Layer 4 of a small transformer language model trained on English Wikipedia (9 layers, counted from 0, width 128).
A neuron's activation on a vector x is GELU(gate . x) times (in . x), where the dot is the dot product.

Input weights of the MLP neurons that the questions are about. A number n stands for (n - 500) times 0.00065.
n1 gate: 607 582 545 447 799 435 651 690 515 421 351 553 441 620 620 429 586 422 790 808 471 581 441 325 462 721 498 489 606 630 921 263 563 568 294 482 646 752 579 651 439 519 525 142 604 405 315 418 508 516 695 627 672 464 560 588 614 351 375 195 412 468 559 567 520 380 555 445 317 550 655 317 591 323 381 646 656 396 188 517 447 551 396 514 489 169 838 608 598 296 348 610 400 385 462 475 415 731 372 397 254 596 678 375 311 249 529 543 380 477 671 461 480 493 321 451 459 297 686 601 239 525 634 465 675 588 275 706
n27 gate: 626 380 666 524 554 403 377 558 564 456 402 478 520 421 483 206 547 686 752 255 575 565 489 672 456 834 494 677 360 638 350 313 721 467 421 645 311 254 448 628 570 541 447 293 671 501 413 520 458 336 542 456 439 533 686 565 384 322 544 484 365 544 662 416 616 463 432 375 460 525 694 437 514 491 544 475 535 396 432 539 595 364 485 542 564 537 443 683 496 639 410 601 625 387 444 539 683 396 362 335 684 290 581 447 387 520 591 611 581 569 617 724 560 463 395 157 794 365 408 572 522 589 456 609 643 427 546 421
n77 gate: 627 604 619 251 734 326 395 659 551 557 446 619 671 485 535 351 526 697 560 477 410 791 478 364 428 670 282 462 458 598 536 680 439 787 467 402 746 257 565 600 440 724 394 400 572 377 463 342 575 315 528 395 843 502 230 385 326 465 462 574 483 592 549 447 577 526 440 279 649 635 611 471 587 606 531 585 508 507 534 317 473 602 589 715 555 458 426 725 573 596 433 355 423 242 453 574 398 384 577 479 363 330 686 175 412 414 646 568 548 486 496 550 375 276 324 483 549 305 359 565 504 323 695 700 796 567 781 475
n141 gate: 376 825 638 567 414 373 766 405 553 679 374 538 598 676 466 248 371 651 531 672 767 308 452 598 297 441 572 366 384 648 745 511 474 437 425 571 769 282 715 604 387 763 519 345 523 599 421 396 668 685 324 306 557 439 616 462 498 666 754 384 579 351 347 649 382 694 536 528 657 460 574 357 227 595 728 586 569 374 498 343 440 425 583 381 485 520 461 567 646 515 415 423 530 529 563 660 502 518 633 716 562 444 305 258 374 281 360 393 541 303 553 569 476 582 474 546 374 739 421 485 318 495 387 556 506 454 378 550
n232 gate: 490 734 554 291 343 551 399 496 358 485 662 525 326 649 540 431 426 354 560 410 559 683 518 320 341 458 285 727 476 334 565 624 542 363 477 513 579 462 303 389 474 279 515 412 316 532 490 352 408 345 551 455 375 497 483 485 604 639 452 568 460 369 601 452 499 498 313 520 499 476 349 296 310 637 627 618 793 406 546 604 691 507 590 410 623 628 695 356 514 368 521 348 754 282 328 543 619 549 494 556 422 539 502 463 509 406 434 687 520 514 435 466 444 372 94 554 752 297 492 294 320 694 393 704 356 584 385 670
n252 gate: 464 445 640 527 740 435 643 511 396 763 751 698 528 710 180 364 707 432 742 559 492 362 514 649 369 546 557 442 604 485 340 263 363 558 317 365 539 440 408 635 718 825 541 672 596 402 563 598 763 522 689 408 674 680 719 132 389 230 525 546 281 291 613 618 621 154 691 562 438 538 554 341 529 300 462 701 662 501 483 317 727 459 390 707 600 306 712 447 393 598 384 615 462 599 640 655 622 469 724 455 610 478 496 421 497 345 478 417 691 531 375 544 471 334 619 544 520 688 383 472 457 828 384 622 418 426 776 558
n1 in: 67 287 662 652 590 478 565 353 489 461 607 404 233 514 494 607 544 414 497 489 614 662 761 791 453 516 423 713 545 359 357 639 240 531 513 314 719 455 773 269 550 444 470 535 221 608 323 461 312 407 378 491 601 645 640 595 322 355 541 489 434 528 662 543 537 674 549 433 617 475 436 437 207 372 480 531 447 243 849 215 431 604 364 672 378 591 579 589 466 580 163 668 880 373 354 691 463 378 779 197 764 625 556 628 454 837 680 363 715 339 498 634 761 652 535 620 82 380 543 503 612 264 511 553 396 396 473 675
n27 in: 585 604 363 573 462 480 496 634 474 337 373 482 602 469 498 415 207 592 568 448 276 370 439 255 773 353 518 371 375 526 248 620 533 716 415 550 276 649 315 273 570 733 466 364 526 482 434 559 540 305 506 514 311 569 480 500 586 687 728 421 584 523 619 629 296 710 233 664 500 429 209 559 978 499 727 404 522 471 519 648 548 602 411 442 521 478 577 909 353 651 474 189 541 583 727 631 493 484 507 568 625 577 556 491 632 386 584 692 627 393 812 532 625 510 628 384 758 429 665 435 672 524 499 607 376 737 585 437
n77 in: 359 556 498 478 580 556 418 758 534 225 434 766 689 458 374 291 447 591 484 578 435 504 474 601 682 396 631 511 683 303 607 640 517 686 413 556 538 427 355 222 317 319 517 440 425 415 408 291 472 477 602 306 470 628 488 326 336 542 136 426 203 341 503 477 567 420 213 561 519 452 414 556 790 557 709 638 533 954 342 394 369 686 806 575 405 382 509 671 343 569 368 294 330 474 545 375 523 620 487 516 460 642 335 575 635 468 321 445 523 547 594 344 640 535 351 609 775 480 366 570 287 67 375 505 663 498 498 380
n141 in: 642 629 532 557 441 573 672 439 337 679 529 478 447 500 412 604 694 523 670 308 527 551 665 91 728 563 622 518 299 453 535 518 349 603 381 775 609 534 570 647 306 285 409 609 297 811 369 606 489 588 357 459 602 396 449 607 447 519 563 745 473 499 582 725 375 523 325 625 395 444 429 659 415 575 492 586 672 225 604 438 575 543 543 405 554 629 540 434 571 631 383 558 324 644 680 440 358 629 499 458 511 429 444 490 354 420 451 341 484 805 417 310 496 448 530 591 336 583 498 492 620 563 665 649 523 462 458 628
n232 in: 421 398 392 495 544 510 414 531 112 326 509 456 592 583 455 665 408 469 478 411 421 434 574 446 367 434 520 577 452 451 213 672 492 510 591 385 402 276 652 633 362 409 415 508 511 589 492 605 291 420 746 263 603 240 625 716 544 697 414 489 538 533 531 556 564 651 796 509 431 677 594 508 431 236 667 569 290 420 553 329 523 418 423 215 553 414 446 484 490 390 486 676 397 402 553 709 373 455 521 681 294 608 601 607 524 671 412 438 458 634 402 553 359 454 719 396 722 357 450 525 393 453 680 545 347 677 478 604
n252 in: 725 314 483 439 547 184 390 367 578 364 428 773 328 465 380 354 646 378 733 338 332 279 740 586 607 513 462 510 661 538 404 245 210 563 531 643 180 763 474 620 556 430 456 366 516 461 672 568 275 284 313 451 651 559 393 482 516 591 82 329 369 461 347 639 440 528 455 326 281 396 520 593 624 432 418 766 664 458 553 582 745 508 454 730 716 302 458 554 581 263 527 581 734 338 468 497 425 153 537 601 657 505 505 574 557 586 621 602 452 546 570 473 445 495 589 502 541 793 432 724 362 632 485 615 341 336 742 570

Each question shows a token from some text and the vector x that enters the MLP there. A number n stands for (n - 500) times 0.01.

"28": 310 479 459 618 542 518 665 384 543 458 569 420 478 461 511 544 466 543 540 412 514 561 417 521 511 718 451 710 320 494 358 465 441 646 553 443 434 478 474 594 664 425 550 591 505 489 492 306 582 499 491 588 577 432 674 533 656 612 538 471 377 468 492 451 555 493 572 436 483 534 390 822 519 489 509 461 466 702 431 666 443 350 542 438 311 624 333 432 368 513 590 564 557 436 463 530 491 481 523 486 393 472 621 498 527 636 477 524 618 605 584 541 673 575 532 542 479 447 625 434 460 546 371 455 483 578 784 383
The neuron with the highest activation: n27

"32": 417 433 641 512 541 527 602 539 530 483 551 507 539 494 504 476 455 550 697 296 532 593 343 525 601 576 528 589 474 540 481 654 319 591 482 462 661 563 518 554 484 540 595 533 302 568 414 350 615 552 403 529 467 592 513 635 659 466 351 517 443 432 562 548 456 594 456 538 424 554 585 817 474 492 462 539 443 670 495 506 540 318 348 309 556 666 506 583 431 640 531 571 615 546 418 543 672 547 733 488 447 540 520 535 588 582 405 580 635 586 565 589 523 638 536 440 357 484 349 583 552 458 585 491 421 584 663 401
The neuron with the highest activation: n27

"il": 608 595 398 395 323 455 504 376 538 650 352 420 417 532 675 489 463 574 474 294 448 560 386 600 673 377 504 594 440 415 363 418 429 535 462 526 596 465 415 505 605 581 386 390 483 371 506 571 326 438 467 558 493 250 485 445 438 452 499 451 629 537 477 375 653 571 517 629 636 532 507 726 568 590 355 506 458 466 420 537 611 462 558 549 461 455 575 451 538 532 438 690 531 430 632 429 614 409 594 419 445 454 385 601 516 541 511 462 564 505 633 524 424 491 508 658 535 545 441 632 422 431 510 415 612 627 558 401
The neuron with the highest activation: n27

" A": 536 561 581 679 206 547 399 441 428 340 487 512 478 534 443 452 531 489 507 441 417 449 370 587 511 370 532 568 501 465 523 579 487 543 540 425 415 554 552 315 487 450 567 445 307 602 547 297 406 490 644 478 638 586 504 523 604 490 428 473 490 482 548 424 429 457 607 515 562 512 497 588 280 523 520 417 613 503 569 424 590 575 398 292 682 630 445 461 635 463 390 634 435 460 479 469 642 557 518 501 432 529 577 590 542 563 296 495 513 674 515 542 687 563 490 380 563 488 399 697 482 672 312 504 441 396 344 471
The neuron with the highest activation: n232

"-": 630 539 326 600 390 557 540 477 386 632 596 520 304 494 373 476 628 286 263 655 347 499 532 448 552 369 492 479 390 523 546 771 462 534 420 438 407 525 467 623 426 353 484 365 594 590 513 479 430 548 424 495 461 579 595 515 605 604 790 469 503 408 502 530 415 437 654 403 472 478 497 522 726 473 381 468 467 620 456 678 341 453 610 522 409 532 376 369 618 573 661 363 531 498 452 496 534 463 476 422 548 665 474 515 588 480 469 561 620 484 514 596 398 520 547 358 439 403 655 470 433 619 421 387 534 638 471 564
Which neuron fires most, and how strongly? n1, at about 0.26

",": 504 566 440 487 365 529 674 468 482 382 426 333 451 555 654 521 548 530 471 415 393 442 316 437 505 486 469 409 497 396 502 165 423 541 544 570 401 543 454 445 584 480 769 410 627 563 487 366 435 454 595 498 557 588 502 475 472 499 406 502 378 455 455 577 465 290 474 492 354 458 443 577 704 399 466 695 577 371 514 474 524 458 485 686 512 381 544 500 531 448 521 579 449 578 419 587 480 448 439 442 560 411 538 476 680 551 363 526 584 404 551 484 484 491 602 412 531 533 490 469 524 513 554 469 458 618 436 547
Which neuron fires most, and how strongly? n252, at about 3

"gl": 480 452 478 539 344 425 552 435 544 581 396 439 511 546 577 515 572 487 536 392 518 440 511 625 595 454 440 519 481 531 558 562 418 427 658 379 452 467 597 415 468 533 464 385 259 322 503 541 659 404 522 569 634 542 524 545 468 558 560 589 539 607 448 392 573 480 559 537 559 465 322 784 567 609 458 515 625 679 605 538 433 375 317 528 578 372 473 497 527 416 503 481 570 452 517 427 550 445 271 490 486 490 363 487 500 417 472 416 499 344 383 528 693 560 543 679 494 593 637 585 621 422 599 439 254 453 403 258
The neuron with the highest activation: n232

"11": 393 485 445 581 605 414 398 464 476 515 430 488 442 564 474 602 570 494 498 462 570 570 308 412 499 577 451 568 344 317 325 450 417 540 488 476 413 415 424 512 556 492 506 594 555 464 571 377 571 584 520 544 476 370 558 550 707 609 638 362 321 434 489 544 442 519 422 317 549 503 372 735 505 503 430 455 543 580 443 706 476 439 634 457 367 577 343 278 473 583 559 544 535 407 537 530 545 478 438 352 489 548 508 447 555 718 510 656 614 583 697 494 618 612 487 577 584 395 724 518 458 555 315 478 447 466 692 364
The neuron with the highest activation: n27

" |": 531 506 352 459 611 411 403 491 466 475 410 291 513 552 446 484 456 392 549 489 513 491 447 628 648 396 474 426 578 492 534 401 570 511 444 500 501 448 505 539 431 529 716 578 411 417 489 652 457 434 540 511 390 578 761 467 433 601 462 524 466 388 500 447 359 561 544 504 648 543 736 778 595 600 506 552 444 581 510 391 478 635 730 532 544 567 582 418 394 444 459 411 534 551 465 441 651 524 503 514 589 540 500 565 365 452 474 522 531 521 420 601 682 474 479 564 399 531 305 386 539 394 308 490 549 496 501 475
The neuron with the highest activation: n232

"is": 641 529 505 404 268 502 504 528 466 369 445 604 475 460 396 377 514 482 547 339 415 487 646 544 489 498 489 512 437 561 402 377 465 531 409 341 605 498 465 470 595 394 620 402 358 403 504 497 419 417 409 344 620 628 416 473 361 431 557 492 480 492 474 577 628 421 554 609 655 515 126 459 419 509 520 607 553 483 581 467 484 568 661 404 453 534 440 396 407 501 395 477 597 610 489 494 494 482 433 431 557 321 491 312 581 532 394 427 572 371 524 498 400 484 574 611 493 730 402 491 309 498 542 378 491 494 477 643
The neuron with the highest activation: n252

" –": 427 594 344 652 418 305 644 562 570 426 408 212 522 501 561 636 430 417 552 564 445 492 665 613 417 507 487 345 439 359 488 391 475 630 550 482 417 505 543 535 435 507 651 408 452 557 441 346 478 489 523 527 444 441 462 422 602 512 521 427 409 632 550 719 447 440 493 264 423 609 369 578 677 384 471 488 427 371 531 505 548 520 372 471 457 542 611 390 484 339 471 674 502 417 571 596 568 460 503 540 451 517 637 508 372 579 371 422 520 501 541 544 362 511 608 330 581 465 609 408 446 424 583 440 445 482 338 597
The neuron with the highest activation: n1

" (": 439 511 584 521 425 433 494 393 442 526 475 433 486 504 509 469 415 296 480 393 335 414 563 490 631 504 338 578 501 453 527 502 551 479 406 547 482 474 542 324 459 421 664 449 492 463 297 573 389 561 573 492 441 534 551 548 574 454 417 581 375 534 506 441 353 469 735 459 519 373 499 648 495 506 532 546 414 580 514 487 546 578 369 526 441 586 273 442 478 359 588 488 525 602 407 627 377 466 554 475 592 491 502 335 504 725 434 584 591 615 552 499 627 448 572 575 535 542 632 578 492 591 573 481 544 561 85 384
The neuron with the highest activation: n232

"ute": 584 376 607 375 286 391 468 498 482 448 604 467 759 432 550 443 493 552 581 327 462 474 583 388 495 530 526 453 404 510 490 574 521 468 510 346 568 397 497 517 642 534 545 588 576 388 604 551 495 523 437 508 418 496 466 483 528 520 442 618 558 419 437 427 350 508 494 539 475 413 205 530 595 563 526 410 509 450 555 575 513 460 472 386 441 641 700 541 521 513 443 608 409 431 596 540 577 372 534 419 609 255 493 400 342 426 620 520 438 376 341 434 600 526 626 378 460 403 442 620 446 412 581 326 593 682 594 415
The neuron with the highest activation: n27

"z": 636 593 377 503 112 453 392 532 570 513 351 504 365 460 412 586 443 531 439 527 462 394 469 373 421 476 455 510 524 451 534 435 443 471 453 651 492 485 562 558 589 471 439 462 377 363 461 674 497 468 294 479 397 457 438 590 452 574 709 526 468 622 478 558 459 458 387 475 460 602 450 694 445 525 504 467 467 503 473 651 443 475 363 440 417 553 575 438 413 540 392 517 562 640 586 400 335 514 522 461 579 471 471 458 565 596 440 586 510 566 529 488 356 423 464 544 525 700 542 559 420 465 474 463 417 539 454 630
Which two neurons fire most, strongest first? n141, n1

"==\n": 662 525 432 574 505 467 563 374 500 481 550 393 399 454 515 560 655 500 412 455 511 571 679 498 325 437 405 473 354 370 447 327 632 510 451 362 720 351 554 415 510 420 693 554 548 443 589 523 582 638 507 528 578 392 419 647 724 509 523 540 432 529 484 509 352 530 514 640 533 556 530 341 544 559 656 440 542 429 446 478 527 386 462 568 462 525 267 438 454 487 633 470 366 433 435 566 529 552 532 474 431 552 479 339 669 628 424 503 384 420 671 482 653 618 577 618 499 511 677 514 440 486 389 517 603 508 522 438
The three highest activations, in order: n252, n77, n27

"i": 510 469 487 363 346 424 268 454 481 521 572 516 463 504 536 504 539 321 445 590 397 546 357 508 434 587 447 605 609 557 459 440 605 580 530 381 360 540 419 463 458 414 618 416 505 384 588 405 534 396 502 349 543 450 487 449 524 635 435 527 492 544 530 648 575 375 575 577 440 461 487 690 672 557 523 616 588 608 488 435 472 509 669 426 496 564 574 244 499 602 520 402 580 518 615 552 361 598 468 431 577 521 608 454 419 450 417 555 522 430 378 438 651 482 577 411 554 642 339 525 391 395 319 438 834 573 590 471
The neuron with the highest activation: n77

"-P": 536 463 553 766 204 617 752 493 532 422 617 466 435 548 565 595 729 377 527 443 380 419 394 387 479 471 502 610 476 557 483 436 369 406 501 355 586 516 629 412 454 431 432 344 522 617 536 608 447 600 456 608 349 527 526 499 428 617 422 533 637 598 595 474 546 478 511 554 497 554 421 549 736 544 570 423 346 588 464 425 468 575 407 577 589 334 565 498 515 383 473 430 465 572 439 557 498 533 405 435 529 526 530 419 653 607 356 530 481 599 417 528 430 537 576 608 633 454 617 422 546 520 525 358 446 497 438 530
Which neuron fires most, and how strongly? n252, at about 0.09

"\n": 483 538 548 673 307 415 544 341 533 594 567 523 439 410 539 466 701 761 394 572 502 476 570 497 414 501 325 509 511 387 475 455 615 472 284 448 539 471 568 322 503 548 647 348 512 581 256 643 566 546 536 565 578 395 508 526 485 512 469 452 353 546 405 581 438 294 453 624 410 505 469 450 372 641 618 599 487 430 501 460 480 508 383 509 349 614 477 509 596 449 465 417 517 473 450 610 657 535 499 514 488 466 530 324 481 731 562 578 501 479 536 581 532 596 504 570 485 408 456 407 415 430 526 493 481 608 385 370
The neuron with the highest activation: n1

" ": 499 473 82 732 296 575 530 450 425 596 474 542 436 466 268 448 553 232 371 530 405 594 534 514 697 369 438 470 490 556 500 660 470 515 445 498 402 506 411 505 558 553 529 461 613 651 515 457 439 552 451 449 514 501 336 579 630 447 417 648 520 407 556 372 484 347 559 403 522 555 465 522 501 525 498 543 569 454 518 491 544 509 598 565 397 498 375 407 612 445 650 607 482 400 484 514 255 503 617 521 556 645 514 390 453 586 526 459 535 416 613 567 456 337 463 484 732 445 447 522 526 598 705 488 434 512 468 440
The three highest activations, in order: n232, n1, n77

" R": 343 523 335 655 94 503 566 417 472 504 629 449 460 640 485 439 449 534 546 638 422 444 456 508 525 590 482 563 436 547 501 386 571 525 551 448 472 529 525 357 471 557 513 443 487 690 547 558 517 549 472 438 433 555 398 599 491 572 485 582 550 502 492 601 560 502 512 553 537 495 550 662 679 372 558 436 489 500 513 478 412 394 496 393 414 221 488 531 317 521 484 586 564 545 449 554 571 537 498 571 536 565 464 597 467 604 326 622 507 466 406 489 533 516 541 505 496 337 425 423 565 412 420 433 550 464 400 267
Which neuron fires most, and how strongly? n252, at about 0.21

"3": 530 493 469 537 527 573 446 589 474 626 465 441 675 372 370 546 345 676 424 400 425 526 365 480 313 619 393 543 457 430 521 635 309 533 478 640 503 318 631 639 540 570 605 417 303 355 436 477 465 530 455 387 565 429 478 606 192 684 575 337 515 355 531 439 521 343 556 525 549 636 530 605 356 374 560 303 481 612 500 441 504 471 551 464 613 445 629 546 574 624 552 493 511 495 528 559 768 446 676 406 458 569 440 431 428 531 562 501 513 516 566 594 477 494 501 391 586 437 378 455 421 569 413 623 463 591 612 451
Which neuron fires most, and how strongly? n77, at about 0.76

"O": 480 592 640 629 407 560 440 491 518 377 568 496 574 448 464 576 652 392 358 402 486 571 321 537 693 255 566 640 486 423 447 549 555 563 463 542 565 364 490 264 357 438 527 368 527 495 507 387 369 526 483 556 394 531 468 625 414 632 644 570 548 492 501 536 372 350 519 537 447 591 520 360 490 333 660 401 487 552 316 536 485 626 328 448 326 432 495 483 565 547 532 421 575 457 456 614 386 481 549 539 313 600 445 639 558 665 607 452 538 709 519 598 462 557 429 478 614 281 423 589 530 524 501 517 500 472 565 552
Which neuron fires most, and how strongly? n232, at about 1.8

" I": 519 595 402 629 188 579 546 521 536 355 372 512 353 518 378 611 526 482 367 579 487 449 372 506 535 411 432 630 495 329 477 421 578 464 531 543 590 451 457 344 578 410 519 403 440 481 548 556 459 698 345 544 370 572 420 566 469 523 645 528 462 496 489 489 484 510 636 503 550 575 326 461 460 519 584 429 636 402 498 458 467 614 447 459 478 358 399 450 510 432 442 465 446 568 633 452 643 602 427 579 461 524 504 511 461 454 343 379 523 564 487 582 556 462 511 215 427 528 378 655 523 597 254 453 425 426 302 484
Which neuron fires most, and how strongly? n141, at about 0.27